Layer 15 of a small transformer language model trained on English Wikipedia (25 layers, counted from 0, width 128).
A neuron adds its activation times its output weights to the MLP's output. To switch it off is to set its activation to zero at one token and run the rest of the model.
A neuron's activation on a vector x is SiLU(gate . x + bias) times (in . x + bias), where the dot is the dot product.

Input weights of the MLP neurons that the questions are about. A number n stands for (n - 500) times 0.0013.
n20 gate (bias -0.160): 367 384 587 701 314 550 663 427 507 439 549 550 572 621 283 696 512 189 493 372 557 531 482 329 476 500 631 500 721 610 449 573 579 530 479 642 650 478 594 492 445 471 624 512 438 286 681 276 637 710 436 372 377 481 578 500 540 503 347 371 550 407 364 590 318 547 574 915 636 436 348 468 569 435 515 375 424 578 526 436 559 504 529 374 417 490 603 365 548 385 479 534 525 552 340 602 621 804 384 536 442 287 213 462 534 486 302 374 542 460 463 361 485 623 338 553 194 675 583 337 508 600 500 566 338 458 394 239
n50 gate (bias 0.012): 621 453 483 538 606 440 487 803 554 503 671 646 525 506 549 557 692 365 624 417 590 519 445 568 503 605 525 470 548 481 668 583 335 585 407 391 500 515 406 525 375 655 418 397 455 472 547 455 453 532 665 506 454 429 494 383 565 486 489 503 433 482 613 480 521 506 511 435 607 561 377 396 531 321 491 387 694 333 574 462 410 446 547 417 506 484 440 642 640 566 566 564 468 624 578 423 396 620 557 565 544 694 729 480 583 483 632 488 712 526 536 532 650 532 765 476 616 426 618 428 327 572 480 226 539 632 409 458
n118 gate (bias -0.044): 273 681 474 225 515 532 579 652 500 546 580 560 549 536 462 536 604 342 530 372 762 413 382 525 390 353 411 573 606 322 421 574 870 493 487 369 404 384 462 697 691 514 587 382 476 471 809 382 633 406 556 427 481 525 462 379 318 587 588 311 364 476 618 511 507 641 500 581 594 583 416 480 760 326 575 507 570 615 544 441 418 600 686 631 503 350 537 455 503 425 415 350 383 433 448 500 395 464 411 567 486 541 699 684 517 623 446 463 324 553 405 464 510 467 373 636 568 458 497 474 458 640 434 442 676 560 585 359
n154 gate (bias -0.136): 433 516 837 553 312 586 658 256 597 458 412 580 604 409 290 467 338 467 581 469 568 633 661 428 518 428 353 774 500 712 324 708 409 614 581 408 277 383 444 475 278 558 427 561 442 356 428 403 584 439 591 281 789 464 434 684 720 341 446 516 322 382 327 631 500 504 425 542 357 476 396 349 730 511 438 597 619 521 361 515 688 406 268 442 254 658 414 524 725 539 601 552 320 223 508 655 412 545 571 596 664 481 247 637 624 394 508 321 545 393 454 549 559 450 444 428 597 478 522 425 567 484 689 662 644 564 519 405
n229 gate (bias -0.095): 363 550 586 331 453 528 573 432 388 540 427 576 577 320 648 561 485 368 353 450 612 323 582 423 381 758 614 686 670 485 281 419 637 730 506 349 582 415 576 496 517 470 667 283 426 345 572 476 503 470 641 580 329 626 459 577 473 546 584 395 335 479 400 520 540 547 448 724 333 493 545 335 419 513 459 558 697 679 490 553 486 329 429 525 465 546 581 338 517 425 555 354 467 430 340 500 507 590 617 323 393 287 588 584 371 454 536 533 240 540 662 418 661 653 418 379 398 632 529 200 362 503 470 526 537 545 497 535
n233 gate (bias -0.112): 415 588 519 589 392 656 427 500 709 454 593 589 576 707 586 511 430 539 580 437 333 593 490 312 397 601 609 668 466 504 307 357 338 381 685 480 723 648 442 656 466 470 553 316 466 564 575 634 728 440 598 352 420 580 554 659 637 699 500 493 585 694 457 511 460 536 435 540 469 596 542 529 570 533 422 591 570 660 497 801 442 558 513 406 475 448 689 466 557 422 481 597 427 327 520 335 562 625 316 586 645 439 693 452 510 562 397 375 226 533 540 578 486 286 755 448 480 423 348 568 383 619 556 414 571 441 629 519
n266 gate (bias -0.110): 374 537 579 422 523 507 506 497 378 354 439 681 518 522 432 723 252 603 469 455 524 649 325 619 413 507 372 489 699 317 416 365 634 603 662 521 262 263 561 386 552 521 424 306 580 473 506 350 367 528 497 364 630 514 654 462 524 290 449 691 520 415 585 535 462 422 621 640 625 553 478 391 616 665 552 406 541 489 562 670 451 426 503 515 513 519 427 379 517 299 581 224 493 511 402 487 450 470 698 356 588 322 417 334 468 537 614 370 761 380 542 639 623 515 761 611 664 487 582 860 507 539 514 424 535 590 463 510
n20 in (bias 0.043): 629 763 536 424 338 341 376 313 558 462 575 530 652 389 543 681 657 713 642 481 542 512 616 300 536 380 496 492 356 774 439 627 752 366 357 354 297 694 702 590 357 620 538 305 346 750 453 577 136 332 654 559 337 360 644 461 408 440 668 408 398 430 602 464 604 702 459 672 444 484 727 617 356 515 446 624 668 602 285 387 594 461 269 429 511 399 380 638 523 441 563 591 798 381 522 500 357 627 406 557 614 488 395 537 337 500 643 462 504 386 292 429 609 329 368 571 411 500 627 448 461 371 526 386 628 588 411 522
n50 in (bias 0.093): 506 419 406 445 560 487 457 594 737 388 586 661 349 431 468 467 609 654 436 503 533 338 389 458 379 596 350 443 338 653 465 438 530 758 485 623 669 214 379 513 320 608 595 337 441 482 561 658 527 595 358 535 494 558 497 353 636 441 569 404 548 425 457 424 586 576 587 503 691 440 404 530 471 414 528 621 647 566 395 412 550 619 599 357 682 567 404 598 314 522 536 564 448 660 587 537 443 562 638 421 516 460 624 450 586 503 700 533 426 607 593 283 472 276 565 392 531 473 433 554 519 459 545 518 472 381 375 409
n118 in (bias -0.034): 532 620 583 676 493 345 591 534 454 643 570 430 584 365 563 528 725 307 571 461 688 378 365 429 576 524 483 500 670 580 461 403 500 553 494 568 373 569 533 459 336 523 671 531 493 543 436 419 532 577 427 630 375 557 421 562 321 533 431 584 567 632 673 539 448 646 428 408 242 732 608 510 524 532 562 480 474 458 626 455 619 536 393 626 395 482 562 347 396 711 698 577 284 564 563 597 560 738 437 590 521 418 542 699 520 608 600 615 572 458 409 484 523 662 428 671 379 721 635 487 657 434 745 652 614 554 603 562
n154 in (bias -0.006): 553 846 337 467 532 567 302 540 322 508 179 417 290 540 552 698 588 545 320 504 562 572 610 802 590 579 491 401 640 491 496 466 211 341 480 420 397 284 643 460 598 563 504 367 479 685 606 534 670 754 578 353 415 386 517 408 588 639 301 627 352 457 451 604 689 405 618 670 661 341 600 599 272 621 436 504 525 370 634 681 227 436 424 804 512 553 725 569 618 367 655 587 558 477 410 441 613 549 273 646 509 259 665 633 426 417 249 525 224 624 618 401 590 728 551 630 453 415 595 557 617 636 327 408 627 474 378 924
n229 in (bias 0.046): 405 445 496 507 552 815 367 660 451 650 274 441 628 532 576 608 336 104 563 552 551 360 464 825 455 624 638 339 737 271 337 623 580 595 340 571 500 462 776 464 530 395 567 555 489 436 486 440 522 533 631 596 518 392 462 398 440 691 355 631 558 383 353 383 258 624 616 524 246 451 562 449 469 268 414 219 452 619 407 372 511 557 716 544 624 378 481 371 586 576 514 365 378 541 623 458 535 353 454 419 606 215 541 660 519 727 524 526 457 607 552 566 470 516 488 343 586 443 504 598 477 383 551 536 253 434 460 419
n233 in (bias -0.076): 420 337 647 573 617 521 494 574 446 576 497 374 556 558 514 323 493 511 708 493 460 442 350 703 421 300 550 670 303 453 418 362 377 338 474 399 540 605 410 292 398 402 527 568 612 439 519 520 680 490 500 528 542 640 497 475 503 438 509 462 437 380 626 615 375 504 297 529 246 586 619 589 212 710 439 463 627 421 433 559 329 263 699 515 542 622 588 666 469 599 533 357 373 593 379 563 378 410 342 400 211 514 507 648 423 546 687 394 523 577 389 352 421 507 784 427 629 416 424 539 382 363 457 429 469 570 555 561
n266 in (bias 0.146): 774 376 530 265 415 458 370 560 373 592 775 562 410 378 536 471 647 329 277 578 612 555 599 578 657 594 376 460 417 589 518 512 445 572 605 492 631 559 460 367 397 516 523 235 571 613 298 528 539 368 500 520 296 667 333 468 378 601 617 394 423 592 479 577 539 664 530 504 168 159 402 500 549 519 627 508 278 492 751 550 675 696 543 530 582 564 559 580 453 508 336 415 434 552 286 702 577 433 304 461 417 749 539 624 374 377 283 558 424 601 449 615 484 551 31 484 287 515 366 462 512 564 816 657 417 321 542 552

Output weights of the MLP neurons that the questions are about. A number n stands for (n - 500) times 0.0015.
n20: 599 439 303 641 340 542 500 445 517 614 584 566 546 438 229 660 388 397 674 533 349 435 409 574 607 325 376 370 478 417 549 532 685 367 517 442 319 638 639 474 626 434 725 387 465 533 390 668 588 484 435 510 388 510 733 420 341 480 562 561 443 490 407 554 582 597 742 509 547 454 503 405 497 387 487 592 428 330 490 564 423 497 497 593 587 620 716 519 484 440 413 460 443 680 527 597 706 738 552 487 661 792 661 403 538 621 434 687 571 391 419 452 446 536 322 585 491 490 406 471 642 579 586 401 386 523 543 395
n50: 465 432 819 534 576 559 632 502 507 440 446 614 473 552 681 438 480 461 461 527 574 498 539 489 521 553 377 481 640 579 521 414 589 530 552 456 438 505 525 434 547 482 405 555 381 141 299 439 598 404 438 449 505 498 558 417 598 371 532 462 468 700 396 395 464 493 608 505 536 486 621 604 468 565 438 481 617 548 526 477 472 546 557 500 272 458 433 372 474 477 525 584 405 477 471 406 510 419 561 603 534 522 341 608 466 518 483 545 512 461 524 332 561 474 507 411 410 535 520 545 611 493 621 547 467 471 354 591
n118: 570 565 395 574 397 518 522 438 634 508 662 540 401 505 534 506 401 603 459 446 457 676 293 458 550 492 592 338 400 371 576 528 479 490 506 440 443 462 518 477 432 546 421 550 463 818 511 552 352 581 595 513 402 592 487 568 296 516 518 570 564 497 419 495 617 475 396 477 444 365 486 438 407 656 495 505 536 508 519 679 541 589 468 399 550 733 572 518 726 531 573 342 492 515 516 587 560 485 529 561 463 306 417 352 362 374 617 481 458 500 621 632 402 561 437 404 485 360 625 529 470 409 471 669 402 527 495 617
n154: 617 449 382 637 611 483 550 469 291 469 587 646 556 469 441 387 575 514 371 604 549 556 590 483 469 548 360 389 527 688 458 531 301 759 537 459 606 547 544 683 427 534 360 515 633 133 580 556 307 507 198 721 586 385 630 486 568 470 467 738 422 638 493 541 377 305 576 656 577 538 594 441 347 311 524 411 641 237 518 528 370 771 595 330 583 399 637 634 597 322 390 504 534 649 698 523 268 517 625 433 581 536 769 393 514 406 447 447 399 646 682 483 401 454 356 623 527 507 403 430 553 553 596 414 423 472 309 489
n229: 466 577 663 406 545 615 542 365 346 477 384 378 470 378 402 543 356 443 489 614 512 436 497 492 468 543 596 348 610 389 451 503 546 526 244 574 656 508 568 422 330 503 436 576 535 619 424 596 342 471 567 758 394 742 503 336 600 602 625 451 480 512 598 346 559 589 524 442 503 436 539 621 554 497 492 472 688 472 456 417 800 524 444 569 610 607 489 491 433 767 483 388 497 404 455 449 512 642 697 408 476 349 527 423 525 578 544 500 552 441 509 549 571 491 578 512 492 566 503 509 420 639 627 592 556 541 321 626
n233: 574 530 590 438 426 462 552 418 435 446 491 591 442 506 373 404 619 423 468 451 635 555 672 392 542 514 464 570 368 492 622 598 505 538 419 415 394 438 592 448 475 586 316 529 479 16 403 492 330 412 575 486 579 653 571 474 486 127 495 500 443 346 659 500 601 532 537 532 511 405 414 563 543 676 527 307 596 288 562 451 514 506 559 561 748 550 579 604 420 503 466 664 418 373 506 491 483 435 619 607 573 483 435 479 484 612 418 497 514 424 675 383 456 483 353 573 606 505 437 450 585 452 460 588 581 576 590 472
n266: 462 482 293 452 411 444 488 465 585 453 616 619 587 494 411 522 708 518 625 439 376 604 623 492 578 354 500 524 370 544 592 594 518 474 531 388 579 526 343 515 441 595 611 566 546 707 474 553 542 500 524 607 465 539 503 760 395 518 397 580 375 580 485 585 419 563 441 370 254 512 602 433 497 524 742 485 537 318 406 550 427 524 533 184 488 426 410 459 458 544 514 542 591 442 276 566 481 585 598 486 512 576 388 605 667 282 566 581 619 230 351 424 403 512 606 355 562 564 299 443 552 382 527 471 608 548 443 605

Each question names a token from some text and the token that comes next. It shows the vector x that enters the MLP there. A number n stands for (n - 500) times 0.022.

Then comes g, the gradient of the next token's log-probability with respect to the MLP's output, scaled to length 1. A neuron's effect is roughly proportional to its activation times (output weights . g). A number n stands for (n - 500) times 0.00081.

"all", then "ant"
x: 530 533 452 512 560 460 465 514 489 589 476 470 535 421 552 364 633 491 544 619 578 389 513 559 537 447 484 472 452 509 607 473 545 590 474 564 504 557 499 490 457 538 428 533 447 571 441 562 581 428 473 417 465 582 546 511 469 420 498 374 508 514 538 520 524 427 612 450 489 543 471 635 454 438 607 393 562 435 372 421 428 525 507 435 461 543 514 509 497 453 520 492 526 542 532 393 438 388 555 473 588 601 532 557 623 489 554 557 491 572 521 464 511 497 553 463 526 533 426 464 580 573 469 541 596 460 443 556
g: 445 481 542 504 456 438 534 583 365 604 488 684 460 566 606 515 590 692 389 468 182 591 458 427 604 667 416 628 490 472 429 434 651 548 562 755 455 421 565 400 423 603 448 334 463 535 502 528 314 588 638 397 609 527 438 683 243 515 315 521 418 295 530 570 600 510 397 588 400 525 669 497 534 557 665 775 499 438 511 463 572 450 461 500 460 396 698 579 534 568 747 495 485 341 632 386 629 512 726 537 561 567 559 299 618 523 488 312 388 427 468 551 562 524 289 432 431 411 599 686 537 455 621 420 644 391 460 473
Which neuron, switched off, raises the next token's probability most? n50

" to", then "o"
x: 464 478 521 500 535 497 439 475 375 608 493 426 440 434 659 376 510 484 480 535 427 564 458 548 598 411 606 571 454 439 482 559 612 527 495 485 528 465 487 579 524 392 460 507 395 601 549 635 441 497 435 543 464 520 553 592 497 491 488 491 424 451 478 34 534 467 456 494 403 541 505 508 519 416 522 520 445 533 571 403 526 464 593 503 451 427 516 431 580 549 504 422 488 480 510 528 362 440 447 369 502 441 389 413 417 401 614 587 395 623 585 537 411 544 546 565 527 510 539 519 508 613 452 625 424 556 471 561
g: 644 605 444 529 496 393 344 492 601 592 533 576 629 469 449 615 549 557 535 637 545 550 544 546 649 402 544 516 394 565 549 335 447 643 471 578 660 416 313 810 471 707 510 459 583 480 540 601 293 587 615 654 508 439 667 373 748 426 539 438 529 397 529 728 384 578 599 581 315 424 767 695 551 455 462 443 405 510 455 559 437 603 619 614 530 556 350 756 471 523 446 552 488 546 347 391 442 537 650 439 491 467 351 417 578 494 750 646 344 479 562 492 519 425 753 548 356 501 383 388 615 468 671 618 519 431 514 473
Which neuron, switched off, lowers the next token's probability most? n229

"ar", then "le"
x: 492 544 393 504 559 506 570 521 596 510 474 559 508 565 603 381 466 480 401 560 518 519 392 517 417 561 490 529 519 504 573 481 461 527 540 609 480 444 480 479 532 521 473 610 490 606 504 448 644 552 525 523 504 468 541 374 546 425 492 551 469 492 584 451 568 512 598 462 548 543 494 542 529 389 518 547 479 387 485 494 559 527 514 486 500 464 444 482 456 527 597 524 498 551 522 288 507 359 528 486 493 553 527 471 514 559 556 604 487 483 628 485 547 476 515 438 542 507 549 530 528 486 489 552 560 459 515 413
g: 415 530 505 499 527 597 346 385 508 526 534 585 566 322 677 436 599 214 706 512 190 552 572 441 501 511 535 393 528 357 624 606 605 423 679 572 516 623 497 665 420 507 568 533 530 495 394 411 348 417 497 534 394 448 653 590 583 309 599 514 340 505 525 521 358 518 642 538 629 265 696 459 476 493 501 303 627 435 591 508 567 609 577 527 435 654 485 298 584 520 387 447 579 458 522 410 469 607 349 448 502 508 444 390 291 469 625 466 214 483 581 460 450 505 539 343 321 332 727 350 605 474 486 537 289 591 388 488
Which neuron, switched off, lowers the next token's probability most? n50

"M", then "ax"
x: 523 506 451 516 551 552 454 470 488 499 604 544 452 576 556 448 513 472 501 610 508 479 457 472 505 451 545 470 456 484 535 408 610 422 416 528 506 421 418 471 547 425 374 544 561 591 429 555 464 480 511 519 478 486 463 540 476 488 520 416 523 539 503 584 430 571 466 433 522 535 491 547 440 605 468 573 509 431 463 610 414 500 532 425 505 511 531 522 635 471 472 514 575 516 491 410 485 496 488 440 363 529 539 602 504 520 564 548 458 581 510 567 484 514 525 335 588 440 469 604 610 477 567 478 609 507 562 393
g: 267 407 556 471 615 542 591 566 507 640 520 418 687 462 498 547 429 472 645 412 531 517 634 482 380 660 558 538 513 471 515 521 715 407 476 490 636 521 588 753 513 462 401 404 496 405 353 381 468 367 575 507 394 375 639 443 445 561 571 379 309 530 295 605 519 524 455 526 433 458 527 556 453 430 357 551 361 692 466 659 554 638 519 465 420 694 475 569 431 514 594 217 454 350 630 590 395 420 591 439 455 238 428 601 659 594 887 501 730 298 506 571 534 486 683 490 415 730 436 468 570 475 474 466 465 591 550 469
Which neuron, switched off, raises the next token's probability most? n233

"s", then "ch"
x: 574 498 438 494 681 530 539 581 397 556 501 476 422 532 504 430 532 489 530 587 457 451 481 556 485 450 423 470 503 520 528 566 564 550 518 512 575 520 462 515 475 570 433 485 499 538 508 570 547 298 482 501 524 483 517 511 489 457 476 458 548 563 474 504 410 504 589 370 495 468 498 496 606 492 544 519 511 432 433 485 539 503 539 468 573 499 476 469 415 610 446 548 497 556 520 356 485 367 517 516 521 502 568 489 550 505 506 559 506 485 650 597 516 435 547 461 479 530 513 419 491 453 572 616 481 643 556 582
g: 601 432 553 373 469 692 696 580 475 474 481 341 448 351 470 487 365 440 523 491 372 454 548 486 295 499 557 552 568 429 573 492 625 333 406 406 474 560 412 447 482 512 397 725 563 458 535 494 695 386 469 455 584 601 528 594 588 384 609 555 435 535 663 570 326 626 418 457 404 309 644 573 660 425 403 306 533 381 517 803 405 577 479 554 503 445 506 502 394 488 366 685 332 493 631 697 540 457 697 453 590 355 458 350 733 512 499 629 770 400 540 284 358 476 553 422 466 501 366 377 623 528 396 476 424 674 595 679
Which neuron, switched off, lowers the next token's probability most? n50

"ent", then "uck"
x: 586 510 374 574 559 585 410 594 519 605 529 622 492 594 573 382 510 590 594 486 533 460 437 608 444 498 489 468 465 460 568 481 619 551 565 525 520 512 487 420 507 553 517 549 446 572 526 489 541 540 431 434 402 444 409 520 443 557 413 511 466 528 498 415 519 571 576 514 470 468 477 521 519 417 498 362 534 388 405 503 410 568 553 464 491 430 436 488 520 500 481 455 481 535 429 304 461 339 554 504 578 557 598 571 478 638 462 427 505 473 463 551 443 526 498 535 586 471 399 537 557 523 473 507 467 456 666 452
g: 410 517 464 483 457 587 622 378 541 334 510 654 356 673 434 306 515 587 450 519 581 462 647 597 465 363 238 462 535 519 448 757 427 613 605 564 639 534 357 379 488 449 447 438 374 590 632 516 562 476 535 475 458 459 443 692 658 413 551 450 395 547 432 818 562 593 891 469 493 523 447 616 438 518 518 271 536 412 334 588 481 596 479 530 505 601 614 552 345 501 376 551 476 521 498 583 498 556 727 370 592 520 495 586 562 473 641 422 449 263 669 497 393 319 533 567 426 529 228 494 301 572 618 488 524 522 454 438
Which neuron, switched off, lowers the next token's probability most? n118

" ann", then "ounced"
x: 441 585 494 395 609 457 615 596 509 534 430 385 450 556 551 403 513 540 524 545 573 505 630 559 677 460 549 424 447 590 483 528 516 534 447 526 467 506 472 438 436 478 487 467 406 673 540 639 479 358 539 501 557 453 367 418 528 437 411 561 479 416 557 614 550 478 495 481 450 494 534 490 522 567 539 611 497 540 572 530 443 493 463 466 622 620 488 493 450 478 592 448 469 526 478 506 649 429 479 549 369 526 509 575 536 574 523 461 476 532 593 435 305 565 451 356 551 578 482 490 504 591 448 440 547 435 503 526
g: 528 521 469 484 665 496 379 414 546 255 541 492 431 445 490 400 363 363 503 472 498 469 498 551 448 479 102 649 634 649 465 424 465 409 495 614 518 636 406 426 360 550 462 428 433 463 378 444 241 466 691 434 519 432 397 548 685 523 394 519 548 578 334 370 444 446 368 510 418 637 718 534 571 532 539 675 166 494 532 529 331 672 544 489 516 650 416 524 281 491 270 543 694 447 618 474 451 566 466 563 490 669 614 573 532 490 519 398 587 400 515 548 378 643 367 684 454 477 568 483 578 724 451 582 606 627 587 517
Which neuron, switched off, raises the next token's probability most? n154

" T", then "ay"
x: 496 465 442 519 639 561 517 526 478 475 497 489 481 549 528 411 483 493 520 608 419 513 574 451 551 499 554 451 424 512 543 536 532 478 492 594 570 481 461 532 545 510 394 575 510 580 616 549 547 552 531 545 537 550 419 611 480 526 455 483 524 559 472 555 490 501 521 485 488 547 513 574 520 494 469 408 517 531 627 555 460 515 528 542 552 563 448 474 524 525 504 497 485 513 495 381 514 442 529 452 453 485 524 576 430 591 649 440 398 559 528 496 499 485 557 486 538 475 493 545 535 568 519 580 428 490 570 517
g: 574 640 513 524 662 453 512 316 480 464 560 501 440 522 655 493 403 295 518 472 361 568 444 482 404 807 482 484 360 436 521 601 468 689 478 461 253 517 525 390 525 598 428 475 519 498 572 578 508 351 527 503 338 448 696 592 90 489 485 445 402 600 529 719 435 560 421 638 533 327 501 461 632 513 487 628 557 367 580 615 479 571 653 397 535 554 573 419 348 398 779 449 376 485 552 596 572 477 467 533 551 500 600 640 515 532 641 641 476 465 294 451 434 197 484 622 603 581 355 463 488 606 548 483 738 530 386 575
Which neuron, switched off, lowers the next token's probability most? n233

" the", then " band"
x: 588 522 519 498 613 435 421 599 394 524 454 389 504 625 429 425 569 564 548 522 400 410 610 562 456 482 554 507 432 509 567 481 547 445 382 468 510 539 504 438 537 558 525 522 561 525 461 558 547 559 522 505 507 569 617 555 582 576 523 520 520 453 516 198 529 449 510 570 530 543 637 553 431 619 444 486 408 398 390 477 583 556 496 523 553 562 496 452 524 600 471 584 518 469 498 556 517 447 550 498 508 483 486 556 558 564 648 537 391 430 387 490 490 586 508 566 558 447 580 507 539 563 420 434 556 391 595 493
g: 542 518 522 421 536 544 422 451 440 730 521 552 509 468 450 547 433 313 444 589 400 567 455 473 349 583 711 506 374 309 328 535 749 522 548 471 760 577 567 539 447 492 417 548 597 517 464 455 413 604 496 443 510 488 456 505 481 522 424 621 276 596 671 257 253 478 531 433 350 714 577 693 519 513 509 497 625 488 465 447 375 478 459 354 452 504 475 481 407 299 444 503 716 621 619 595 512 680 426 264 578 357 433 691 663 504 664 366 558 459 486 636 346 681 707 500 406 447 562 718 458 567 465 435 550 484 417 323
Which neuron, switched off, lowers the next token's probability most? n233

" Sm", then "ith"
x: 597 510 486 520 645 492 544 397 386 553 518 508 529 595 483 326 482 507 456 584 435 422 382 616 619 445 495 486 564 399 491 539 419 535 364 612 662 471 444 471 529 477 434 427 515 555 492 527 553 572 406 403 575 472 614 617 560 465 497 413 410 548 522 485 568 469 491 458 485 495 386 605 460 620 355 491 427 492 462 497 454 419 581 567 541 556 407 449 523 421 412 516 585 457 436 391 554 402 482 466 513 579 468 573 589 449 591 478 479 668 582 524 342 463 488 490 480 489 544 462 562 526 607 650 418 376 480 528
g: 429 446 507 458 575 630 263 463 423 731 599 536 340 539 357 413 519 259 518 475 447 372 308 385 490 332 407 573 580 286 410 524 650 600 525 624 533 453 501 361 660 667 608 480 498 413 612 625 502 396 346 528 509 517 467 407 409 460 478 408 574 430 484 528 593 465 668 481 495 487 546 575 556 399 448 666 339 529 609 275 402 410 555 430 567 480 376 565 554 478 855 429 504 581 602 393 522 586 472 539 680 687 589 402 524 572 593 727 582 475 575 636 395 591 723 668 354 379 627 487 566 707 451 374 435 594 402 424
Which neuron, switched off, lowers the next token's probability most? n20

" on", then " b"
x: 479 500 512 557 670 503 305 453 540 504 455 467 537 407 490 475 398 585 608 411 400 408 528 499 495 400 623 467 396 540 464 514 477 404 431 561 524 463 411 505 475 523 456 466 406 544 433 500 441 471 538 565 493 516 404 579 451 508 504 523 390 462 611 251 604 654 403 505 380 586 541 495 530 397 326 485 493 600 447 479 574 469 453 582 438 492 469 548 410 499 597 484 492 462 516 504 586 457 525 586 555 478 329 568 530 496 604 409 522 456 552 463 413 516 667 366 571 579 489 446 549 623 446 548 593 409 464 542
g: 491 550 428 483 530 290 654 514 467 682 598 337 539 368 266 432 592 466 521 625 314 656 422 509 753 611 663 443 617 464 661 527 736 472 491 337 486 642 409 512 438 531 546 391 444 476 552 515 633 587 433 361 501 301 523 689 468 505 696 446 477 498 658 638 410 467 571 389 586 343 635 436 425 551 472 512 365 693 563 336 508 531 487 570 596 409 451 681 424 408 198 575 236 518 499 628 550 540 566 490 473 608 533 650 521 488 630 545 394 598 605 620 442 454 466 523 585 524 600 786 445 379 433 625 557 525 447 371
Which neuron, switched off, lowers the next token's probability most? n154

"im", then " pro"
x: 599 568 471 526 482 540 490 489 491 432 425 546 451 599 615 401 496 511 461 656 475 460 519 521 459 395 540 428 524 475 582 486 536 556 444 575 419 463 443 498 464 505 435 634 425 534 506 539 447 548 548 437 544 437 583 529 534 457 493 588 479 486 476 456 535 500 535 491 549 499 449 559 562 459 527 541 417 380 584 486 374 450 404 465 509 493 514 491 477 460 539 566 529 373 481 339 498 320 455 465 513 553 591 467 603 452 609 518 453 520 605 590 553 506 615 497 522 505 609 477 478 397 484 450 465 479 497 474
g: 463 421 498 395 569 539 387 657 457 471 512 400 338 519 419 569 359 505 628 568 509 611 534 401 513 688 374 634 520 672 506 520 313 398 707 263 374 480 687 355 447 564 476 531 548 426 515 374 540 496 720 512 567 465 463 378 382 574 584 666 499 653 459 320 370 346 567 558 527 420 670 396 560 449 556 549 501 759 569 257 516 546 385 506 505 136 503 302 519 577 514 504 501 548 484 501 503 490 433 524 522 515 481 624 535 537 463 457 586 646 435 452 352 810 254 696 501 479 595 516 410 521 348 571 445 346 551 338
Which neuron, switched off, lowers the next token's probability most? n266